Layer 3 of a small transformer language model trained on English Wikipedia (9 layers, counted from 0, width 64).
In attention head 0, each number of a token's query is one row of weights dot the token's vector x. The head spreads its attention over the tokens so far by the softmax of query dot key.

Query weights of the head. A number n stands for (n - 500) times 0.002.
q0: 646,555,498,475,629,421,476,516,268,370,415,329,623,454,564,493,302,285,376,496,359,440,616,482,423,593,531,572,604,550,580,544,473,531,538,385,518,526,416,554,433,685,510,570,499,322,523,496,405,674,495,417,473,482,510,273,487,463,497,683,484,402,681,704
q1: 337,553,510,520,470,532,373,394,413,497,533,555,382,526,472,494,620,596,507,506,545,512,554,564,627,463,653,399,510,522,594,457,368,466,465,509,438,371,543,491,467,362,430,510,507,645,571,517,442,463,519,516,579,570,403,564,579,515,474,532,429,441,492,414
q2: 416,551,603,508,558,549,331,538,463,490,475,471,513,434,544,605,490,534,350,442,341,480,542,454,529,537,475,351,542,519,591,555,299,595,534,619,566,543,463,543,361,684,550,403,468,565,413,575,692,601,600,309,537,495,620,543,498,639,379,382,492,386,530,486
q3: 505,448,511,561,542,493,481,527,511,614,464,434,488,487,482,552,624,473,588,451,391,517,610,685,541,494,628,451,546,509,428,426,445,440,538,626,373,449,459,548,494,528,579,530,614,624,543,500,529,645,491,583,597,497,486,601,415,614,441,373,484,372,513,406
q4: 468,550,596,606,493,373,452,399,432,504,263,359,447,458,469,658,532,452,401,635,349,391,637,609,683,420,511,468,569,529,657,458,469,301,532,520,358,456,569,579,378,543,421,513,500,519,472,473,547,481,500,341,633,674,417,538,465,538,511,512,353,554,434,563
q5: 170,693,584,475,771,565,629,309,552,793,452,774,694,623,420,488,627,361,389,524,463,375,635,519,490,615,523,570,499,471,482,518,558,470,460,482,540,507,383,346,396,499,563,600,659,400,592,548,396,485,558,205,497,535,657,466,523,401,475,650,441,696,363,451
q6: 580,375,409,624,363,388,674,614,347,634,379,503,415,512,527,517,616,740,693,576,630,491,609,458,523,379,536,510,579,368,361,356,488,600,521,646,384,519,500,400,408,433,461,536,460,543,555,586,506,490,593,409,684,564,662,463,323,395,568,523,347,477,440,261
q7: 251,407,424,34,460,497,679,61,521,396,473,634,281,714,169,285,725,530,76,666,461,591,552,403,593,627,883,476,212,978,357,468,870,467,250,349,459,502,443,978,192,720,827,383,545,455,386,640,334,290,152,747,425,705,709,47,370,366,763,567,473,770,437,336
q8: 645,714,317,571,540,551,404,547,476,459,606,463,404,642,610,469,361,479,728,560,448,237,423,549,640,700,444,465,483,699,474,491,575,386,543,579,590,379,349,604,322,392,411,585,541,524,557,309,513,481,404,593,372,512,447,566,430,486,608,456,464,501,516,598
q9: 542,515,334,441,438,530,493,539,495,502,608,504,424,327,792,675,423,460,572,474,420,320,295,420,647,399,458,664,459,301,382,626,398,491,436,464,442,520,446,626,590,453,524,577,523,705,546,515,497,464,473,492,334,547,507,571,470,393,235,515,468,706,555,594
q10: 319,542,377,445,450,457,517,617,341,449,587,547,629,506,521,618,643,512,478,453,429,450,544,435,583,521,160,571,452,390,614,532,521,368,521,549,487,530,543,665,707,515,732,720,380,493,375,518,657,441,653,512,421,559,620,680,619,648,349,521,470,422,468,518
q11: 490,611,572,507,414,563,510,395,541,655,364,526,478,508,508,422,366,434,593,559,500,561,393,504,475,533,414,377,628,389,493,473,464,531,558,570,452,565,550,450,553,525,565,552,452,612,720,551,718,532,554,380,546,614,506,627,456,286,576,698,611,555,550,247
q12: 480,443,455,368,298,431,453,342,359,540,669,597,31,620,652,358,603,581,536,408,644,698,488,383,285,632,487,716,324,884,608,312,415,394,589,447,406,455,573,314,385,707,508,640,423,462,565,370,387,486,435,646,510,778,499,257,488,503,361,514,796,377,349,513
q13: 398,292,324,510,446,509,360,681,329,570,341,314,460,312,492,478,325,520,639,435,746,512,407,479,754,485,478,441,506,286,541,335,582,546,563,728,575,414,468,304,586,735,439,325,510,439,566,588,475,678,656,737,745,394,297,602,433,544,600,291,182,749,611,779
q14: 365,459,681,411,501,748,529,347,475,553,602,335,496,431,475,627,473,489,514,544,558,581,653,479,263,295,809,652,610,471,420,428,596,467,571,454,655,417,599,595,460,400,370,412,479,491,434,428,569,337,430,498,555,334,329,638,318,570,574,429,372,559,404,480
q15: 218,618,537,576,587,537,501,471,360,469,422,431,614,322,381,308,617,402,698,412,192,452,616,475,581,630,436,575,651,561,655,704,421,922,575,533,499,504,760,573,417,412,399,675,631,480,615,381,620,234,513,566,366,523,758,552,389,563,519,509,265,361,720,552
q16: 439,699,541,580,483,515,398,532,447,327,539,484,451,592,506,566,419,647,545,424,425,526,549,593,555,513,488,535,576,491,536,549,315,463,493,601,448,412,472,615,483,427,538,541,459,654,510,475,576,549,548,415,625,545,359,561,513,636,472,497,457,460,475,423
q17: 646,532,382,506,559,397,651,616,463,487,418,626,617,664,667,300,337,347,444,650,506,557,233,464,412,559,505,391,623,511,359,601,528,646,341,572,630,564,428,424,306,404,647,579,477,360,273,524,659,535,688,445,375,304,541,567,489,297,573,593,622,615,595,563
q18: 562,609,381,477,492,460,721,680,392,566,593,507,530,675,588,493,675,574,558,377,523,619,593,627,421,630,419,558,606,524,451,477,236,418,741,673,518,395,577,563,492,444,455,564,523,489,506,502,480,608,396,586,515,534,643,695,380,545,656,337,482,503,572,631
q19: 497,466,553,498,542,492,466,385,467,521,528,543,466,599,517,531,348,595,556,523,436,323,556,500,619,569,471,490,404,365,297,476,305,421,480,470,516,431,413,608,573,537,388,583,563,625,547,458,602,508,574,490,513,622,516,502,458,364,471,661,310,487,569,622
q20: 457,586,386,265,649,582,559,454,681,252,375,730,520,693,300,615,770,507,541,425,417,782,781,208,446,602,638,306,438,553,544,818,686,499,667,391,671,822,380,703,720,531,692,685,462,497,382,576,329,453,425,417,522,660,496,311,662,630,767,618,358,451,721,423
q21: 471,581,442,295,217,419,542,526,325,423,458,394,473,603,609,399,540,315,584,511,603,332,402,474,536,500,411,476,514,468,684,452,517,523,342,498,517,594,610,239,696,443,638,315,563,653,570,443,439,505,556,364,440,528,424,359,378,677,614,699,537,471,403,531
q22: 516,662,547,529,441,533,369,448,302,436,580,567,477,516,586,579,497,504,517,409,411,369,503,534,408,448,518,381,490,470,458,483,298,618,530,392,600,392,467,380,462,606,297,610,711,729,541,451,574,489,635,527,532,393,386,578,689,573,441,630,412,438,493,562
q23: 398,520,387,499,439,561,546,457,848,634,370,627,496,459,553,410,609,470,429,383,332,339,464,459,486,459,338,635,402,572,474,464,517,593,486,624,763,555,457,514,575,564,456,480,680,389,624,617,512,589,480,509,520,388,229,556,588,419,592,321,661,321,660,475
q24: 473,651,529,505,420,337,483,666,536,368,636,390,495,391,458,531,516,536,635,459,595,478,627,513,470,508,828,504,375,539,499,520,605,485,452,422,278,684,531,408,462,431,499,489,343,313,382,311,504,577,660,465,594,426,340,408,480,695,615,551,539,469,751,368
q25: 656,513,455,472,546,536,378,460,283,769,720,573,493,734,452,335,530,446,697,474,617,548,444,635,468,590,679,460,417,459,473,426,463,330,432,539,602,662,437,554,572,536,523,509,426,419,538,448,533,598,473,379,518,403,548,533,564,490,587,437,479,510,573,685
q26: 465,453,634,582,446,413,360,721,538,525,521,443,427,557,450,557,503,475,348,621,510,373,634,446,660,312,443,690,307,464,699,732,491,526,471,549,597,427,729,415,601,664,681,603,435,521,456,461,503,570,545,702,583,533,521,377,464,394,479,742,554,622,409,640
q27: 537,395,467,379,407,444,347,452,379,551,685,399,446,298,544,515,548,658,514,535,478,737,420,590,590,574,451,495,466,756,526,573,603,418,323,397,391,537,292,671,373,486,419,439,560,545,484,691,516,394,276,288,516,390,536,282,413,555,554,703,504,526,469,370
q28: 520,361,548,468,552,415,648,543,371,744,459,568,560,498,504,623,630,412,760,568,489,511,463,612,831,400,521,478,487,272,521,592,322,701,523,350,509,645,658,70,533,453,387,595,681,666,566,259,544,567,537,496,646,601,447,810,620,667,472,479,730,473,525,490
q29: 626,524,417,373,346,584,409,369,423,396,324,709,584,299,641,472,380,665,496,388,382,654,583,687,309,618,435,539,569,454,540,405,552,291,665,388,710,475,639,288,464,497,541,424,517,743,161,342,469,453,452,448,614,738,293,331,615,613,386,583,520,466,665,597
q30: 515,571,480,382,292,229,731,406,578,555,593,471,472,517,506,612,447,462,336,527,487,601,638,568,416,708,559,677,556,604,684,520,405,609,500,593,489,338,580,406,463,510,570,319,347,730,565,500,573,603,538,596,463,410,272,426,642,409,545,384,468,648,423,492
q31: 636,379,489,264,656,662,421,400,517,561,309,657,382,583,295,696,595,454,616,370,703,617,482,462,502,585,718,629,376,470,430,360,543,360,615,459,486,315,465,482,353,515,543,465,436,341,503,860,487,338,459,689,322,388,509,710,549,467,676,293,555,505,521,505

Each question shows a short text with each token's key, already scaled and adjusted for position as the last token sees it. A number n stands for (n - 500) times 0.018.

Then comes the last token's vector x. A number n stands for (n - 500) times 0.0019.

0 "|": 545,281,445,638,568,498,675,485,469,495,524,491,505,515,503,516,574,477,412,388,451,509,441,512,480,511,492,490,496,503,506,499
1 " I": 507,289,498,654,597,497,659,503,516,484,494,514,513,540,505,503,650,456,423,405,486,460,478,525,479,464,474,535,491,484,511,477
2 "ot": 463,408,474,619,625,483,652,492,455,508,529,543,515,541,494,535,566,439,424,441,496,507,476,524,498,515,484,517,446,475,526,492
3 "a": 462,484,511,618,602,505,629,485,472,477,522,515,538,564,504,537,423,443,440,449,491,530,478,477,477,502,480,513,469,498,539,493
4 " |": 499,574,567,647,603,493,665,490,492,513,525,501,527,532,504,513,332,423,415,434,470,518,465,523,477,500,498,492,481,491,514,492
5 " October": 550,653,538,624,627,499,622,499,440,498,491,519,493,540,474,545,390,462,430,480,498,493,490,483,504,504,470,532,484,503,528,494
6 " ": 550,700,558,681,587,499,667,484,507,506,495,507,509,523,478,495,624,466,428,468,472,516,478,503,507,546,476,517,489,474,519,494
7 "12": 489,681,590,662,602,513,667,492,502,489,489,508,518,545,496,513,704,489,469,467,489,515,471,490,514,519,488,502,473,463,502,486
8 ",": 466,681,628,718,580,502,664,490,486,519,522,507,520,536,499,524,618,535,467,484,488,475,460,513,483,519,490,476,478,494,505,502
x: 529,576,422,538,423,430,278,498,450,406,340,411,375,401,526,395,335,421,515,564,357,325,515,586,572,588,485,348,574,468,482,479,502,549,425,580,609,371,307,193,418,547,437,488,500,624,432,502,523,612,442,551,638,457,490,577,593,609,561,541,349,424,468,566
To which token does the last token give the most attention? 6 " "

0 "ign": 537,334,462,603,628,501,658,473,505,522,503,519,523,555,517,516,598,486,449,407,490,517,436,495,489,520,518,538,470,490,512,478
1 "}": 497,334,467,630,612,481,651,504,483,495,516,501,520,548,532,537,635,469,430,407,465,512,509,522,467,514,509,517,483,495,483,479
2 "$": 460,357,550,621,601,446,634,512,460,508,508,492,492,542,480,528,543,459,395,456,459,461,476,570,497,537,523,536,465,493,485,484
3 "$": 465,426,573,620,600,456,641,513,460,513,497,492,498,542,478,531,428,437,400,467,459,463,479,565,498,536,521,529,467,490,484,481
4 "\n\n": 478,508,554,668,598,449,675,493,500,512,518,510,506,513,498,520,343,418,413,424,462,495,518,516,524,503,506,512,485,493,485,478
5 "T": 543,640,603,658,633,487,652,508,484,496,517,499,521,547,492,524,428,448,452,458,465,485,481,524,485,537,476,530,474,494,489,488
6 "h": 535,643,603,609,617,528,626,487,492,522,492,474,541,535,468,521,608,467,419,517,472,462,465,501,515,494,493,535,475,467,521,468
7 "us": 503,657,603,617,604,481,620,477,487,504,525,533,541,549,503,536,656,502,462,475,518,499,508,462,524,510,489,534,469,490,519,467
8 ",": 470,671,623,716,593,497,666,494,487,516,534,504,527,543,515,526,635,525,466,478,475,458,496,515,478,516,491,483,475,494,486,487
x: 447,551,406,617,435,357,162,563,437,431,434,480,395,500,573,410,341,467,562,577,391,359,510,518,512,622,456,461,570,427,399,458,550,555,429,638,572,368,401,252,417,481,402,411,536,539,396,476,532,647,476,545,612,492,551,572,555,589,562,503,353,412,537,542
To which token does the last token give the most attention? 8 ","

0 "_": 540,246,496,620,608,484,677,497,475,488,506,516,504,539,516,513,644,495,427,370,466,511,474,517,504,517,480,553,487,487,519,489
1 "0": 469,303,526,597,616,506,691,498,510,497,513,509,514,548,496,524,685,461,427,399,483,496,433,503,495,496,482,498,479,457,507,482
2 ",": 448,394,513,688,588,502,677,493,481,512,525,497,529,547,513,525,603,439,412,397,469,460,452,517,486,518,482,483,476,489,490,490
3 "y": 462,482,548,630,640,480,658,489,500,503,514,514,534,556,511,513,397,435,429,432,506,472,443,509,479,481,469,534,456,484,521,463
4 "_": 513,535,567,651,622,486,671,492,480,486,506,523,511,543,512,509,314,409,439,414,475,516,506,513,501,523,481,553,480,493,523,484
5 "1": 573,644,592,624,626,505,681,493,511,493,516,508,513,546,514,511,456,437,462,434,489,503,456,501,514,503,483,514,487,456,516,484
6 ",": 559,677,582,707,606,497,672,493,476,507,527,508,534,549,516,527,554,467,439,450,479,466,481,518,482,514,474,484,477,484,500,492
7 "y": 499,675,603,648,635,480,659,490,499,504,515,515,534,556,512,514,657,502,466,468,512,474,470,510,479,480,469,531,456,483,521,464
8 "_": 444,736,609,673,631,486,671,491,480,486,506,524,512,543,511,509,592,524,482,459,481,516,534,512,500,523,481,552,480,494,523,484
x: 388,632,595,508,468,565,421,557,477,401,444,457,448,616,522,690,436,662,461,581,536,535,511,588,420,485,274,464,548,442,477,382,459,712,574,856,495,472,547,622,470,614,398,444,624,754,567,434,564,537,524,544,587,432,417,582,468,549,565,479,464,408,557,468
Which token does the last token look at most, and with what share of its attention? 8 "_", with about 50%

0 "_": 542,237,495,624,612,483,684,497,474,488,506,517,504,540,517,514,650,495,425,366,465,512,473,517,504,517,479,555,486,487,519,489
1 "{": 489,274,514,651,607,472,689,494,473,492,511,497,494,529,496,522,674,446,405,389,458,509,460,506,497,551,490,528,460,488,497,491
2 "k": 452,434,510,630,653,502,664,485,481,522,521,530,538,557,505,526,566,427,433,443,501,505,475,492,497,519,461,518,460,494,529,479
3 "}": 454,471,512,642,634,479,673,505,484,493,521,505,520,550,536,543,409,423,425,419,469,512,518,520,471,512,491,523,478,492,486,477
4 ",": 488,543,567,709,594,485,681,497,487,514,534,499,527,548,504,534,317,427,408,413,469,468,472,530,486,516,482,487,468,492,492,486
5 " y": 539,686,622,688,638,486,671,497,516,478,512,509,525,534,503,517,419,434,428,443,489,463,467,501,513,486,443,497,494,467,534,477
6 "_": 555,712,599,678,628,488,678,494,475,487,499,526,509,542,512,512,611,441,455,433,474,517,522,515,503,525,484,553,481,494,521,484
7 "n": 506,697,597,671,683,469,650,494,512,489,537,464,517,549,515,535,650,511,471,459,476,470,495,518,505,509,451,514,459,468,502,493
8 ")\n": 469,758,657,736,615,470,691,488,489,491,518,505,506,522,492,517,643,529,448,480,461,516,512,528,502,519,505,497,482,474,490,485
x: 510,644,490,644,514,482,285,602,467,502,698,626,363,373,551,441,568,489,393,601,646,411,500,442,542,386,464,572,528,304,410,507,549,629,508,688,499,402,479,420,505,605,476,552,658,477,443,496,434,627,601,617,455,402,292,566,563,560,454,552,484,279,545,506
Which token does the last token look at most, and with what share of its attention? 8 ")\n", with about 80%

0 " p": 548,219,514,657,604,526,694,490,526,512,506,510,518,512,535,497,584,499,399,383,461,457,443,512,517,525,476,534,471,490,498,496
1 "os": 478,286,477,623,613,507,662,486,486,493,511,535,533,557,509,532,693,464,447,404,496,473,459,494,536,520,490,532,476,489,519,485
2 "ition": 435,435,504,604,649,504,625,483,484,537,503,500,532,565,524,549,547,461,446,428,498,514,466,486,495,463,497,543,486,493,523,468
3 " in": 441,404,560,694,603,484,699,500,500,474,479,494,517,528,531,485,448,420,402,408,479,481,477,535,529,539,478,522,478,479,493,515
4 " ": 517,560,523,689,589,505,688,487,504,510,495,505,510,523,481,492,293,408,415,436,458,516,477,505,515,552,467,510,490,475,513,491
5 "19": 574,625,576,677,620,515,676,497,499,494,494,479,508,537,505,517,419,428,456,445,477,515,444,502,512,535,477,506,459,474,471,484
6 "9": 558,659,577,679,611,533,674,486,501,479,486,503,521,544,492,523,654,453,457,437,484,494,457,509,524,546,487,507,490,465,489,486
7 "9": 489,698,587,683,613,531,676,485,501,481,486,503,522,545,494,522,726,483,465,452,486,495,466,508,524,547,489,506,489,464,491,486
8 " to": 471,738,632,704,629,500,674,489,495,504,474,543,514,543,524,489,649,508,456,475,489,473,516,520,497,489,459,525,452,479,502,484
x: 421,633,396,660,501,484,298,567,521,586,643,587,561,624,447,476,556,476,589,464,266,476,543,607,526,449,523,459,383,185,395,590,504,569,433,546,559,366,485,485,403,646,564,615,588,486,477,530,505,641,445,453,565,393,611,709,487,495,580,465,406,427,606,480
To which token does the last token give the most attention? 7 "9"

0 "ro": 549,263,495,639,625,488,660,486,488,503,512,529,521,552,496,500,608,493,459,412,477,495,405,491,477,500,475,521,435,493,511,501
1 ",": 507,329,496,683,584,504,674,493,471,511,518,505,535,548,509,521,681,460,410,380,472,475,451,514,489,518,482,477,477,496,491,495
2 " A": 460,379,553,662,616,496,686,495,498,481,524,499,515,535,476,493,604,412,403,418,485,468,466,515,487,494,479,536,471,492,518,486
3 ".": 447,491,546,647,589,462,677,498,492,523,515,508,534,528,491,528,375,420,401,440,472,513,449,485,522,519,464,506,502,504,493,484
4 ",": 485,554,561,718,590,500,675,492,472,512,515,508,533,546,514,521,323,424,422,420,476,477,466,514,491,516,480,481,477,491,493,496
5 " F": 529,700,621,688,617,508,679,495,515,503,508,517,521,539,500,505,381,423,437,446,500,473,503,506,522,496,483,532,476,491,500,499
6 "y": 544,692,617,654,640,498,675,492,500,504,509,522,526,549,515,512,556,458,458,440,517,477,457,495,494,472,464,532,470,485,521,477
7 "f": 504,722,585,660,629,535,668,493,513,521,543,525,531,565,522,522,614,491,455,451,504,500,495,504,510,496,492,497,452,485,487,493
8 "e": 447,666,592,624,650,511,654,486,496,490,539,505,536,552,515,530,590,528,455,485,511,517,489,507,468,502,486,522,460,462,495,489
x: 458,446,486,547,596,617,245,398,448,465,646,594,540,442,551,536,508,525,377,449,240,473,590,617,558,359,563,360,486,535,521,414,500,524,485,571,471,484,568,353,611,562,397,440,650,720,517,461,570,578,415,410,594,625,530,501,521,639,352,448,504,376,455,562
Which token does the last token look at most, and with what share of its attention? 5 " F", with about 30%

0 "f": 529,276,451,604,639,530,678,489,519,517,540,523,539,575,501,531,603,486,417,381,503,504,444,492,488,512,493,499,453,482,504,487
1 "=": 505,284,503,672,622,466,674,490,485,509,524,517,524,549,479,516,681,449,405,374,453,510,459,483,495,525,473,525,461,485,499,488
2 "\n": 461,320,517,692,601,455,688,489,484,505,510,513,501,529,478,516,612,413,376,390,452,536,471,523,505,528,507,514,461,470,493,483
3 "\\": 447,403,610,681,638,470,704,490,492,501,494,504,519,539,484,501,447,387,421,414,472,486,446,510,501,539,502,525,460,482,522,498
4 "m": 507,583,514,652,659,503,677,475,502,509,575,527,547,554,517,519,359,441,461,404,496,472,508,515,501,514,474,514,440,496,505,484
5 "ath": 550,630,537,666,675,510,652,486,471,517,486,510,537,560,502,529,385,447,430,482,496,486,469,504,465,512,488,513,456,466,503,467
6 "op": 545,684,556,697,660,481,684,481,505,518,530,531,535,558,488,536,522,464,469,443,501,481,490,468,470,510,473,548,447,475,486,486
7 "en": 511,700,590,685,624,470,650,467,506,479,486,527,539,559,490,526,638,487,449,460,514,490,486,519,477,551,477,529,434,467,513,473
8 "[": 448,758,620,685,664,482,688,493,482,501,504,488,507,527,484,524,642,543,463,483,475,527,518,504,484,554,475,532,467,480,497,486
x: 365,450,503,592,358,604,368,635,480,350,601,609,420,464,622,636,482,548,444,661,541,454,568,544,554,493,366,487,599,473,488,323,585,623,476,718,437,399,546,406,328,630,480,543,603,706,552,467,574,481,546,534,586,561,496,607,449,540,529,672,524,255,452,473
Which token does the last token look at most, and with what share of its attention? 8 "[", with about 70%

0 "a": 536,339,463,605,603,499,636,484,474,485,532,519,539,561,504,536,603,489,452,423,491,519,460,482,475,503,474,515,461,493,540,492
1 "ff": 486,341,489,595,619,511,660,480,505,514,527,519,531,548,474,530,635,457,431,441,508,523,427,498,512,520,470,488,452,476,516,488
2 "e": 444,419,487,600,636,508,644,482,503,489,537,505,535,543,505,527,530,447,418,442,507,511,442,499,464,499,486,523,458,469,498,484
3 ",": 446,468,539,690,584,504,666,493,474,511,516,505,532,544,510,521,449,431,420,410,475,477,467,513,490,516,483,476,477,497,492,494
4 " F": 485,597,597,667,613,510,668,494,516,501,508,518,520,538,496,506,375,406,427,433,501,477,493,504,519,495,483,528,479,493,503,499
5 ".": 557,645,600,644,593,466,667,500,497,518,517,508,531,526,493,527,411,448,423,457,479,512,466,485,515,513,463,504,505,507,493,486
6 "J": 548,708,595,654,610,515,673,508,476,502,491,517,516,537,491,517,583,482,423,476,490,493,505,477,500,511,467,529,508,489,503,494
7 ".": 503,697,627,655,596,464,666,499,497,519,516,507,531,526,492,528,692,508,449,479,480,512,479,484,517,514,464,506,501,506,492,485
8 " (": 467,714,616,737,617,506,673,496,495,509,514,501,503,517,496,514,634,537,453,491,479,502,505,514,503,541,501,488,480,485,493,500
x: 415,484,613,648,480,499,228,629,415,390,619,498,464,434,615,544,448,495,446,605,560,372,517,382,615,424,501,523,544,371,510,438,519,604,480,731,461,414,439,265,407,665,442,614,496,486,466,560,510,477,498,571,556,357,491,648,496,511,576,550,455,327,383,487
Which token does the last token look at most, and with what share of its attention? 8 " (", with about 50%

0 "iv": 554,278,395,634,622,544,748,474,514,485,523,539,546,558,477,551,683,484,405,395,497,545,441,525,520,515,473,549,433,475,521,485
1 "id": 492,305,496,686,648,480,678,474,493,526,526,538,558,570,486,538,697,441,386,373,489,523,437,501,487,533,445,511,433,457,563,481
2 "ed": 419,424,512,682,668,530,706,477,491,531,547,527,531,586,535,534,589,431,387,393,495,475,424,503,481,537,486,511,450,509,512,482
3 " by": 418,386,538,733,675,490,742,485,488,495,468,491,534,554,539,501,464,400,388,400,473,478,492,533,493,536,484,517,451,472,496,466
4 " a": 469,526,659,753,604,501,733,487,488,475,536,468,521,552,452,488,316,394,358,410,474,430,505,526,484,535,500,530,428,482,545,479
5 " d": 561,699,587,777,646,520,700,483,525,519,504,529,544,551,540,510,372,405,395,420,465,497,510,508,494,531,446,581,467,517,523,496
6 "if": 595,781,601,718,633,478,709,474,542,469,546,537,532,532,503,523,559,415,477,414,481,448,445,463,509,541,463,531,446,475,445,504
7 "fer": 502,757,652,663,647,492,691,457,458,522,499,535,536,579,525,506,708,491,470,419,523,533,477,535,504,503,437,529,427,476,507,479
8 "ence": 445,703,563,689,689,507,710,468,465,481,511,501,540,580,495,571,659,530,464,472,506,464,490,519,452,506,512,547,477,502,519,471
x: 406,402,457,327,473,469,420,342,348,494,485,584,461,398,503,512,411,485,584,620,352,372,569,522,599,410,523,389,264,428,395,363,418,482,573,726,501,531,680,440,561,537,439,433,647,658,410,650,499,600,547,494,454,624,502,448,635,719,548,542,531,428,507,554
To which token does the last token give the most attention? 5 " d"